Layer 7 of a small transformer language model trained on English Wikipedia (10 layers, counted from 0, width 128). Numbers have three digits each and are written without spaces.
A neuron adds its activation times its output weights to the MLP's output. To switch it off is to set its activation to zero at one token and run the rest of the model.
A neuron's activation on a vector x is SiLU(gate . x) times (in . x), where the dot is the dot product.

Input weights of the MLP neurons that the questions are about. A number n stands for (n - 500) times 0.00071.
n14 gate: 611615482413421687455324551533542421542281391347522497446209543524521741462464470356470443512451699473452565396548398518418446574509562667302530458591471491581450585614318406598403628545619515668297392373310470488432512527455553645458524475553397324625585547494436470524626509450423521485470328569488436491482691542669453435481509595343361467527565524462585638542447461752426530579296
n18 gate: 517695532514486622218319514603414374604656521518575525403525299247600353580343496625489410405529376504622688449511667364624518641485793709468457288558630549539525720535575658452698485532504482616323448555528184542496500422532518541604397379294522457332511436436627475805257367420648528504623597471393536511564437633716415514674600514539587558318674624400410500536612539455335241539394
n79 gate: 407540480381519714472404676747685532464593508547270400687610677717480405211594315433460548524548359343516652548492508627452672372452302414426563464500527133244508546535622322597540504365469615457623538739446424644582039508370461675666445649615464465552324601559597667571437558650652640270368615421585508349516581599484274279414378379605309719465641712649516424476377425390616617403399
n88 gate: 563609583388500522438653528571489594403546652722425536500572698511432356609611550410399496416485387100464450335612287568292610521463709457224324449308553503461263608493582352482561475655268514514569654367489540440716540468593567517277475456623493700416423507486539511619514433381461425642656659242585635486454640395422255514515593624518736699532760427587489526446595349680567407613450
n161 gate: 437473542477312748469381432319640565504597481652575477576500628452542687722595344534637542500554241590508564446260382458577402328558582319792432714481678647451343260511515519411519638291334603504443533336370419492547604463542500467424207531493600722639623324519423578321716623548436560358808595652461647597609441622538973545437572414597385454481707434500435454417522443592690508418388
n174 gate: 330847403539646438325375676515731391744801538465319492426281622625562473436592681523318391598422602492596603649338455469535309333645534473226438364500519743500492455470404477326667301597454411636659556389737469603524723435492492504527649409651395420512461603454847568272450481496641386610680376666694445489504385446439325534568380450428593461446320559567554516646564566772614795417428
n179 gate: 395641400512632516645666619508385604612689394353488423472253406441568620640488436277705637268597423437592484439404399376690646669492476662413496508323500608568488360551560453451528460452631588375581722759512196326504407394524685446600271541512350223545476307384265555396353633780461243358682636528582447766828471568512551496496568702374101641468512342488408488488387672365622318523410
n221 gate: 392455710695578795437459646529438541585540446471584708404375582367570397597573504500312541313634474376562322582585368533299576587709301609598441327678367457489413532457346324556404429301558511565467282296532411402447608579606818518603445451471682587418817467434480579603434389754471562620585655628413182342493477456627467468686629536348422396610427287504441739551618478553518369446634
n234 gate: 591602594623612431402300674579633641406667782303594431449464573303357388525342511607471699504656555404583500350417531651507575553522341397479457666525440201568609517566636437478403609464700395567674545352353511784422496429335518396439461595535504514346526617468369387266622496685599429504678320439437445542500681576298614440244439546472522388317614482521652844582412550288479464577564
n244 gate: 478481469489493569585384598424580492580541874553349542504245337522523511504622420527316458527823372447550692488820526634415659552775421511650572335542373282743567203600534403449531512508436638668573259453567492534595415560576275298412613430567276496395709635439435436431447649418474669444419397401555535418368261565545726605579504560545577512519598589618650605808303355695616564463358
n14 in: 451570357651560213539574661442535500361694686515363555422978571610338287489565438596353465547324469531446481586369718337610473234759720366629531620422587444438428477391492455472516387546381372530601398492767539687500449397392557370697534555492555738622339470662512580481635451714648664458699546496417531526565226415485511785440485542580617364669550469463562193454319654343470492651576
n18 in: 401453555484440559414241477813492371543243580547532414410372433428612527496504395566461527524677460647220546583445632379824492596694523619197547266469348368256439663451438382444414409703678410511625428468345338316532464320488458388368565556508567326449618615419613366648302576337531761535461469178444472492473508527861577576311605715377543547380515547402320579357614364549431384645263
n79 in: 415432630374363603599369414301327532263609353669754631405335356677567713757559551484623480448448392418374492504252603334428457515588454282515441370460535633626612695577617569609441735879402678577655603662615580465459548508704512610563360247588540512284464422422563550630669369454271337488381453480294576685512351658500609709516579430337571512708496300352452428618596760549523796542577
n88 in: 474473542631466546643496599615768407677595175251480683419561336330584504500523631420415461492380563420562511531504384253609729413270458504553419662616515500768443433279749492610454356681424357511372335567582500519659687583431406600573671555526500603410726352270706595681316384324667542485372419561535551252527484322477473647432442584201643601546458527493430304412440158634455348417564
n161 in: 256469477477366535485589374370531457277307538450440640566446817613446461530320535741450554629294649508512496183496537592422610477570334614667750465838481474511508668212316477516589710697634407719535639476522578652416492330515519526504694728230543359531219470508479542600335406448432496390403373512240281459416634608382508496703504534379531361305466504437562688619511581407674637421572
n174 in: 538407396345534306321664351592462504469530470496416605279500492526592659353738677442256539429469508454488279327539391465457706587629417492508747500796440489465606669301669413382345672558423322383395500425752383409731633504546466381392477760248695462425480447454463583562423459597386565306399581562646371526409520504298348538349712347762426667439680406537190712562338581455250542492451
n179 in: 500465446616489485264729591607657446685284489630272341430439516628657635537577485232427473418415512626465693242488422450305428534348311523670531492523308366335330485493542440645612488273435577395570500370290298364341149466803783511558466433556213466629181614351410530485469282448526610303508488527449566538511528246310470579468442542530457342362557664444535395462316611548485363496451
n221 in: 535618642589269504781292580588693480476580480669630471468343533713673476535540464528569614377683545416690624352585327549717796639439389416556480326435366391601607465571665622339711422500191318536431728326374655643387381476673294317367628718559618544504406655560202310419307311586623703560565318701310504441364604532568552575571492672611488411440696553644350668536334577566579448784627
n234 in: 460616344578414548537399390533378496485709522611353485358263334725389109601596400496329530383463447412422463579337608459282574544526449478708355485316533536426431255478493464382403549571441571686534392569674793606546545369589500664619794723601549603334316624382313518411400681471570584324722701578607349540291546556456537591358563562350526440445375583715534375537467641496482632594672
n244 in: 444247443652357534439366429285511527838560574235504596660651438344526546385613352515374481303580311579591631461329559500450459604531347492694519473381752592731623434640383678709477404530519591563592537251445592313755442407621288518363538419548519274643504590349317444348500400600605631474469409674535662730665679618332425604473447369422779546753511342559584527372630583493459489452403

Output weights of the MLP neurons that the questions are about. A number n stands for (n - 500) times 0.00044.
n14: 391574548322440816600434385493467528617445354545738577320211375405554709550309655259735614508516777485487485218518466683470562845453544549339544535611490650488527352538437410630363677450732355522536584327298557461222584519715603552489551532548447337438568341330368395485278504340519456458392422341344453521408564542265540348526520590300418649496564519579660631552467578618614534351432
n18: 706631550783533740452672500468328401398511604480558568422417383416724792456758615417562456426585340390577468530486677460515718443479482308730393446488540582546611521307622455681480382363482525310372437457823788688101363572531604543469457333611449747485562481554333466414537430529605578530541359459388571483380469412532542437583429609543605435186645529402637394568622539341668493582412
n79: 492582528584368633442204492625456721393847682616679627458462500641589601515296424340524660596665489526553533637793613733425371528551419433319547521508339606464427660369657528635497493353642748734568566580609521492551304504579374541586382334619383526535292461413673614608696405374387526577256541270702470538561425615448540456323480703638455536468311658547639607381671437247588504531717
n88: 500550592602474314454357488496475457631535980634707490049422653354313607639469594603573155511559305358444561601399426622556462617546464331545453497382614384535610636473500678392635580409620593629585608579577335373529549581454645541433333397474615496702317577733636350471496557628407518436550710607463573627612668680529413550592564378420556511668652747575583432353471676492582463510444
n161: 481621364444613294410140392559618802588754457620464415457534278573496500334609508500592542496804543548581330669430515440398591359376437320364473370558564635709457288542624726648586507471635496379417272572433541524585515772377535508518481489485424448344471751440541354410403529435428333481726345233583554704543564169318563606458459534575496482624660353262397587316507331361408358538400
n174: 579504569629595504561701379354538616703327671482354537419544496432215492612638571377581436678576455477608585547788662480524488441651442540548234474496206551542439431377168512479511349328600183538538696420574754619416484594421645591605546379445607368785496467453676389543500244508571512820606252426304563588530407568500335584642346725504441496287544386648680370281543477737675328489492
n179: 528592422521476378301901496193559699398762595485511443578605654467708565557513688362551655516362368286339437540633645673488270267562615605562735575380519369372500531456536652758231528580447707551508332653763728525441335380400463573573607535687613341471266717474333362652451531525565374475645355479416396552615329312318567367262299411492718584598557588313617644336289516648533455555516
n221: 687557456516614430458427508310546650363527538510615435492614504608504634608418473557717280635473208522376600620664456595327519357401626507583553207476466409403669429348425300623497464389489717543395525557435600630306541595486192570615558458442496337458458393697686741667571745694566439775530489645522657497709323604529607649592675518707515472550504496546300298671594413481715329394407
n234: 524504590371580493425542437551514665672485310315540650521371658440514676649297526453347514813519495551441554655571469437427536354543596328493553403416487504559244611526457511357630469543468567578280375504572564576614600444580676389480486233521563613669579507545682464766528571581490462675364736587721593335507694348347687473684346472717566583471507399419541532569572772337482394380486
n244: 412328471310465479395508560734421593365385558539450464431504568507405500507676451471582403500421515632434528538383556437610786333480517605565554644488493439496482449678600286596590458577601476473514647730504212555389511563429569489822493425340316361475594614533717353413724572428231486381271215533507598425386500697624600626599576578584627534422504504415407413713710626410589679206457

Each question names a token from some text and the token that comes next. It shows the vector x that enters the MLP there. A number n stands for (n - 500) times 0.011.

Then comes g, the gradient of the next token's log-probability with respect to the MLP's output, scaled to length 1. A neuron's effect is roughly proportional to its activation times (output weights . g). A number n stands for (n - 500) times 0.00067.

"id", then "is"
x: 466716700488525459597319459526434616446512279478572757539555456586603483472746479754469783549651537510432517460577444624679565526557630415592643677464540477651373444393340255424575648265608522515466341476585380702248579466613520402411423418772560442228451581486388443573720577497456677479560603633529422532190567471505662558422582428552442417496494609485696535425452556667604577731605
g: 431524411676736480373425472196594602736662482523500395412682693574512542717469470613618344615702481443636361522500655366457511625473626358679496503569195515728265532599354576725258847724694614364369417615717565744479642291517292481508614481591357592419434485380515615535508462427480423447590352354603548506798308407547407721355391501643556602359673508526450237426398429332360428542605
Which neuron, switched off, lowers the next token's probability most? n221

" |", then " "
x: 493559506504452452591517357567546430698328543435425499440425514371563496426643665511538670575631846480640385528445560560511585615537683590422531640459321436688306429445521493535403479439428481388474435499448583375538674387573724550466551580611532478397438578517369649458478515377434447574343454467482590520764345447506420404399410634522542288642533618523556571412374464557459667479363
g: 520411505705421422332815296347487520406438409522503284543801429296596493538560501666392562739351441643488377517558327468345445428596398667506619629279518349540466564364426468560683275458295320538660272404672499287295548755385695464485495350408494739321569407724571392366375497338551513295419451515446523743555471451397330385419293575800238392431370546578671295427567525236508555572502
Which neuron, switched off, lowers the next token's probability most? n14

" p", then "ub"
x: 547372412548270431414473245544378522419406507384654581461603471690568531316627577628522611576439368247627417600537436413376568461551563579537643452470443544513479418462513530460547526665469405347536437375652542369625533616471397334461501454425418418318294609490260579535396335405498473471282490562348479433356557536638588663344495437532647526596344519523630337549455518341684454316427
g: 693666396534383437570362717845300546446731502558474520516451478352547565451559380514543056312383425470395498335455714369353549671508411558381483287439491657541561293444509589511579604550591358408561424393477502707786324670336527502341709461631520564255493693334528277643283493548301392410460593590674512380842558520287368521783424460621586470521648568386402430598651449616535567242521
Which neuron, switched off, lowers the next token's probability most? n244

"t", then "ep"
x: 732297476485484535421481244345288669599497487557683540439495460483641620495496428530532520545698522565316448537734517532534278559486527764395666456317508507594613560349664644404414616514563273393417446488613589452636424427639429497590313832488489468433363628453331423432476454486462458539273572620473504503690681350258583409353598514380420410573598569409561441510408652645484560394445
g: 397547322492535450491414682341577551513508596523529205389384546703586536496666629537307464585531377471331470377483531659334614772290811601693505355427637600581732441335561404570638281407541273388459647424352364652593553562684446481495425464455186357333396516652441601640175721480465660359445599440719510809502500439586384295589561614175529486526408604692450496390366437263462440269577
Which neuron, switched off, lowers the next token's probability most? n174

"t", then "ro"
x: 633495415801448470564469228625434522552423453641648523521652420632368481412442550612494360621721513399526212387435659329627481424634608417326648604364648529497525362339654503413567550701593396435518427619775469572691456402637493557456514651449620588184282287544526459777626186490537463322449501449377502660683663383671638534734606506596491475575356420472490608566663486650498399479476
g: 633465527300759617470671459638619678547431465826485517553526371258351435534535393407662723252615653536504448522418695516510374479633533474438478524588561507596505569566584501490717614244527517499487882567734344670698568548552563321482400238161486531369369701399576600341622589344556280565651336469693391563394418247555521442519426483658806655305667632614560499546489587523294477610286
Which neuron, switched off, lowers the next token's probability most? n18

"a", then "ut"
x: 528800489706525168418278587491606541631252390417423558525583531573552561480444528701339429652490559655565450529454584425676521644371487351503561618419694466693461511553589476617515525665468466356588503365408616651360417390530405532740528494568501537279355407315325489619513547371357498499642304613505579416487632390458569558622416389486386735500543487475551283482368554610563643439516
g: 357488351606459437493444451517236440631628527605572595486481658342658490678494849589507419564596374574372583431656501455326607422534421677479587171598509705469435300601627473763312389373362434582478526515556438326439397761365457459474793557600254524359511502227427563251495467431354492510569253399593724109525530681466483425507513583702465775257603385428690556525708571430608441258453
Which neuron, switched off, lowers the next token's probability most? n88

"B", then "E"
x: 643455654542420564265615340541497426357233600476632505405384567343514542523447629470453554613419463452606336540673509556565618429556521585367634522482531662399491608380539530525546596569327407395636452321532428263513636499463507604628433612574521509332568435518233612487605589523468583535673455496413547462474610383472413517387596431593521521302501461474592436667394354482488444451405
g: 562577543177421688681395610497738317295430387313553360328407515333627518557335331471554427594426518634615523561309299652535528542515628639524677530483646446371642470428379227287668533489673442348601627337280411553601705361574696388435540527723872525419508512404655521724312589547562382487473354571459451731619444412451344407372371504387350600385476676570230727498524579248325596409301
Which neuron, switched off, raises the next token's probability most? n14

" (", then "G"
x: 533375471639319387442501247588662494474481681506493418631514453365570522360553596216509544711437671482552312492520419639560566655547546665478519649457435503555522402489514512500410443546560505448463468150486539336547620627447898542611391530624522471395527520601608498561592432362438499461472442567420440460403517749563348527311483664603288520457323499459557472427338503687359375651418
g: 445405301436462582441406645731425626530490602301517551445585603622954497326227420697399646512438503448701796392537437708453561493228256547442250571377520483507769368441601565544606613444418549528485300454445539545585582374530641475288392539677390620481257652325485412520495403262200461697610442853525440575473526401645495417518280435553508474427390742567447592664504586577653469599748
Which neuron, switched off, lowers the next token's probability most? n79

"t", then "age"
x: 740344284374535436453586320263329620554538494557667494409607446459652602483578373597604491667631495571352418579711520520648480426471431696486737440312509494527646644345603587320561502561422355414502482520706527500698452545543411439688270782416514483297356672595303458598494557547434497439326452549449526404679614383368498459334630428433418406500558571397407468424487642572574605389513
g: 529522467381450603668693538447783577591765476259235418501332364473487564232627400338659715607485410485666269441556586451605487702507441459695528549346616520470584421326543443299439238462703239365415707502496587402434266550353383376455515417445527469571610620637558354448334362444802612599568585409454332657480367452275547697435589616401430579750416339469307632442560504366162383258428
Which neuron, switched off, raises the next token's probability most? n174

"i", then "z"
x: 470657366766467462473309589503453366507281549552469601409733485550598526384623530643525619437664539529547404665260532674667585516715438355471612668421691325663651560707578498607353652492443465648634384548485517490473471443612309407548453528540553672279397592640478453332612717531401488661451520746569619533344630262496354753541495571586300506499427514576519543401387609563362444629652
g: 507444446455379657459518512492653105499449426395407452452468589455389385613465537421466408454615562727484490550555464101458551322473799605635661496657422539416132245612373536562296573542375509418830709502629506451390677593508703419357373393531552588483232504401571498394627358882461586599477348650543474369617552632300557462472462652552282564319756469599577505631528619419657507778339
Which neuron, switched off, lowers the next token's probability most? n234

"ill", then "i"
x: 457471492879458454465414403266474446555570596600566601411392662579402562394419440501695535445460624447506251376671567587530386587582531573140566643455606463732731412497293494517411483474648410610116540467611447479338461513663519502410537515755506517625666387315364404551539396311679479515327475366550393537575619494561621518406475504612431297466584390468671495603339447503347644513515
g: 529716627494508258447449316499571584359729512546418536644424505466572648541246546667448634669834422593485430317333695311412397619478629561339740712292570377488591594671604457597590438439385739424537408306574661649578611586576362242383522531485504647396249270602400620429498504242475353428524533760440503517327760551246571632465629470746684685440590311289512436631501514367428414595655
Which neuron, switched off, raises the next token's probability most? n234

"um", then "ber"
x: 406412618477461647682320451501387611687530492553739433372464537315612525423577330308473548518406524358577418695500574523486493309515717306183439681585389359712506239322569619516688350455479609579354512480569543544531382470481513442424451783415430556422697375349401386476488641287516557569498538695365497549528648400435602468522597433544488436523503272620587450584340702362725649569500
g: 397645555578656562374548404661408458601364448311465472612509562476697486516257272187629646220610360531742421546510284671542135393598548543480408440598478352414455570537497408463496481447287519532606570389313631405471709276560373594481506661426333872316341474539607525605595462686468593528565552605484516336387552382620880660600415500582401385538614749682509288416593682388303756574586
Which neuron, switched off, lowers the next token's probability most? n161

"r", then "ia"
x: 455697622784353288421594622358528415767397346581565539320782515455662223353382685433384401405677507466574427575469516576445615575502459542354649560724336535567250623413382519485459582569496415571455431483281528461516559538506522466445456602578449339360382425626471409685378379388477596347260416453599404684711527533478377526604494290557435627570484531677803212589451278548492468518517
g: 407574553504723576484403394474680546162469429288540696451395398590589396476381595644394193497357337248420596495402637463414521579620521374132336482297642353380455480431439514645485395404501494417155401405522602451507418602782639512396423512506337323493466421788531671451483667758597573543272628840595417213525349463362436468693289354416486509505470572587629585428284316626472598444443
Which neuron, switched off, lowers the next token's probability most? n88

"2", then " |"
x: 501639434449419569338529569204417487238247542414583679576481391391607549334646332436673530483546621539428529705397492391629452447472628383529485427477587432469469519391394421363728525566526510575471486169583388383515510631578489691825459647528495400376287401580411456516524509436537557349406388445571484435503252542616298554534447497654377532482629492417645367546534482585623605526477
g: 459305359530402354536397480518647492434514598369374671395600664392624512577700587639374483453664717696417463576516836519403437388591475660366669652335627330455510646283670553561150453440313546707332418447519586622383625399536491592279577643396557660672678509664348621805334570408284798398515594496455597355319793365347660515495531479593527663646249554355507373282385419558552547431551
Which neuron, switched off, raises the next token's probability most? n14

"U", then "I"
x: 701363595471309725620517495400477489299380486580516431337666575229619482339342610465460559786503583542499655646641359361535491525499511732021487581371518374306428334564347421554551513401431527372413703371422572609521469385534649557501378417566458517233477484514523573706374520437397381564469695543419539677452607447406347491429305500423417345456532636342475411656338327577575614597606
g: 411491651637417434581675460562494731374627312559505284500479360598516038444469467290457340641234336299581624546551669453441464505486295547473453457502483548475140660612682414431667540436490482648668753548496329519543548443376371214487528588359802546465555325320562313650466575683314715482233349476515473400594385636637604726414502359571369340378403651377639556570564354656484510409344
Which neuron, switched off, lowers the next token's probability most? n14

"ter", then " the"
x: 469446414666557414649724513612394442462502378500557585316732583427374468340788676463667636458460487543551411454546497644485565408656752531678473443301628337561359583467583542421466538722473657450326620517551419749556540428433741434546561596628667635469285192806514490606440257518692579465560404569733503575427663516612393514370415578529608460598604632466358544673542409501565520232442
g: 371568564467468401495519618376344216441477595624471399336389494632270383304422479449595417464486330384457624344406295427445533637537427192612368478536661468353541525365882668513358299666541484787791691592480669473570365395301637584528587554677375553609265529750418725382634555453733429414585359500640330468550499295497743500292493500526528291495526605607494789634613644610700514600623
Which neuron, switched off, lowers the next token's probability most? n88

"ed", then " to"
x: 511666412598452310448372591569313547289487881476372757494645477569446319340536465638355511589417514479737608651536578437537249490657736499537524432422686435546359524471597532407450615638528343568554355379627586653269473576371464455499420623564531626576324618727389546500652603634452495549619564529409323479552559390519607583444497444784436603645620707611508479311354560415557520257553
g: 377342490306662402253371474136374617543622518571440595556605481651462375656476659632725455465324451508658610433388508610504158532356544543412485508581282463364551501298305281572562672587575445469563514335569334407509307514399427650514628544698753630393479418699528448463739663178569453497528429415639578679475756600435424322421492405381361694468242267170557577496682321341492557537491
Which neuron, switched off, raises the next token's probability most? n234

"ro", then "k"
x: 451392482576464471480468434493497607451484480501647389666495575487593520360743613552614426343590507561379642626511482582516547334554638624202473624231470713653521488229550589623585336463469611649525355507568598689518541271437537480697690644337491331457392423393481541463548434302514274600601417304533516573322614427600362881489625478776422459469412747558593523432694643593449620483563
g: 571291356636594515383776767663634136671352520639654297804732709607536483362426556607484661556197481608361759555256726364736447523505402359449553692464757449533734426740487439536676357477584628404518335603613573343507505539579400541418572358538208714492551493512603541394520454559408428418344754425496449506422537606325485495588482445437421379624368671446507521620656509590481366647478
Which neuron, switched off, lowers the next token's probability most? n174

"b", then "ed"
x: 489362587774527386478310288539273549496374498575502842396511518606573420422425535548470432408764501540499312548607538602468563429543473522551642540481396505447361491477444546506640525543304387509439391374486543443237560448576463571752480744399409441258572552431442483679667619519484803621586523631571464357599466189713532557881782634654413414576502390571737553561329619577516410614515
g: 798526625501476556559431680768597260387659476633538540533442730428406536420599673512597517417359522236464603604566544534264616364536547595406480623326730289625455631789379441790340413301349542512801508493587612345447333479734470418465427547836281713529416468389497691587574496482738507440628348471480598534523321564610427682520362447727329436513497241186567487627463435593393521379571
Which neuron, switched off, lowers the next token's probability most? n221

"9", then "."
x: 463602500521304271566487444633601261429340646546409423599512698800525401123468343572311576502516737562589420649642517328541472625459612599323587457451577251389408532535454533441552487555285386460445584439528504546392353343522478419574454584451585485447529438678464301618411567400529470525544461458382414444584474474395430529612488300449541601660526450601687493524399404475724488296644
g: 664449543487375433373648338530456550471746432665731546364745441587615501605489368479262355577528361658675715555412572464496549278502787602328528496446614454429468427443380629553540685270388520497368607449293666510414450630478363555513265414243342627548554566410511497392311413411569298369448575693722584680304625403500416588576241421411311578177426437313683412612201498735467550310243
Which neuron, switched off, lowers the next token's probability most? n79

"an", then " Ch"
x: 471675434405443456465334420679571538668448418515479701637629750527477432471625692608547549536737628534548515752572508562494662635393652445493528626258532492458523686640340457591570558513488789475251489436438582730372433473795551622387447371567332400529469719451454395370784654360354459421649276582608447491434599432485499485529665303617372470724556626558671321435521515553472511496500
g: 472438520408485502363435410436502622462303557399078378449623431474350504489461568549733566626457600479587679545286624497517644361489381458573355457429186567497383780585411616420533491503649541424473638505223422531653421537702702490701238298476311346558722687497489545417514528275619412218357795612366677383541314329522335499453445523456522456502792755402325710330408259474625613522525
Which neuron, switched off, lowers the next token's probability most? n14

"w", then "at"
x: 704351494718473342340609499500436600612429521558591557397424705481581516559656371680491673519744614404731455605490435794601778624535493469474783526618262628488392565609568461448523471406446446529645533530477673444378560346503487446577537570457565441040537520444494445576603600566469612493543580411528495414552699539563610479617532602363373610733565562574601200436278650545446509484713
g: 378699426477615344497437629192477466399485629295541313340487581718369473621414580525486765451341558292207358476597419490444580576656617545555372409656354613515576649496478440749690442444376455627774542427544485494346410786284649387724497473523344564424369570706548355671544608581384296430154416521241362620398561266337448609489454285347590449482575445342527426643619628750551387698600
Which neuron, switched off, lowers the next token's probability most? n221

" ", then "7"
x: 503367310601518334371585477472564319496404538497541425552489441400624639469531540741360627600648762548591486436309517509621465654537636638470433579567504423463397537481466539451512453555241422501462214245532581552645470670566428444443580591456570627597355533490507597632471451387587503456540300597443467551582396636476269486366493504506427562344422523503907505492446296519534459388417
g: 648527545519565553625523627444419543472412343534411766628297383580427359453215373354542332291596445394233631146687335604525464537557300533615308344482507495618797408565383711503585411530492354410631607505567213474623508816533329540451571649273402529817469457525674373378320422339646634558575523466733603606495688735554424499687612553478256526614622534370585431673550572461274362532475
Which neuron, switched off, lowers the next token's probability most? n174

"u", then "in"
x: 786463735660575460257668429417646590513565434538563378527378618461676521447289456602437783347601546563376407489536289696552649655414518552325487635529369589527645408451712580592557601411632451610506314358450529347530500458464490497451148721602476766445442352508358475514380364396454333615348430517489541470404628609442478458347713478420399355487568474414601314507327487383495543539535
g: 463420600576214463573481564350548659482417611770622391413546551500480517419439439445405467466603590407659447659579555466142801485328735699806482499617342510446283234491706686576652488621540637611388555540676518352842595347426643606561600677389561539433330559627622439470464506364339596472402515548466245595552255502469418649557528362537449549920669478473652530437355658611309502684300
Which neuron, switched off, lowers the next token's probability most? n234

"e", then "et"
x: 561603353527511485276598468501524468485398511669452628518442661350480617356609678594440732597471485614439400541620588443576363403588300418325647612604349787527449378471443452526657543559409418601796478521620658456613395397490510648637687485445571607466273406422474623473347752569454452500390301654416646337198567445386256537599627492465339168518486436588456649404619419509553464597619
g: 674503533488676316705356423666555422324600364395415811461785757401411422581363556337576433432578661351372422603575503683356652399463526665344482328550626478717692478534384386679658232365541411464568574406433412451542437613484475497197420256209565677680378393633533696539654704479428452580496518412314443633455516659581740421529630367515493309498268478525554588251311301467512233414401
Which neuron, switched off, lowers the next token's probability most? n174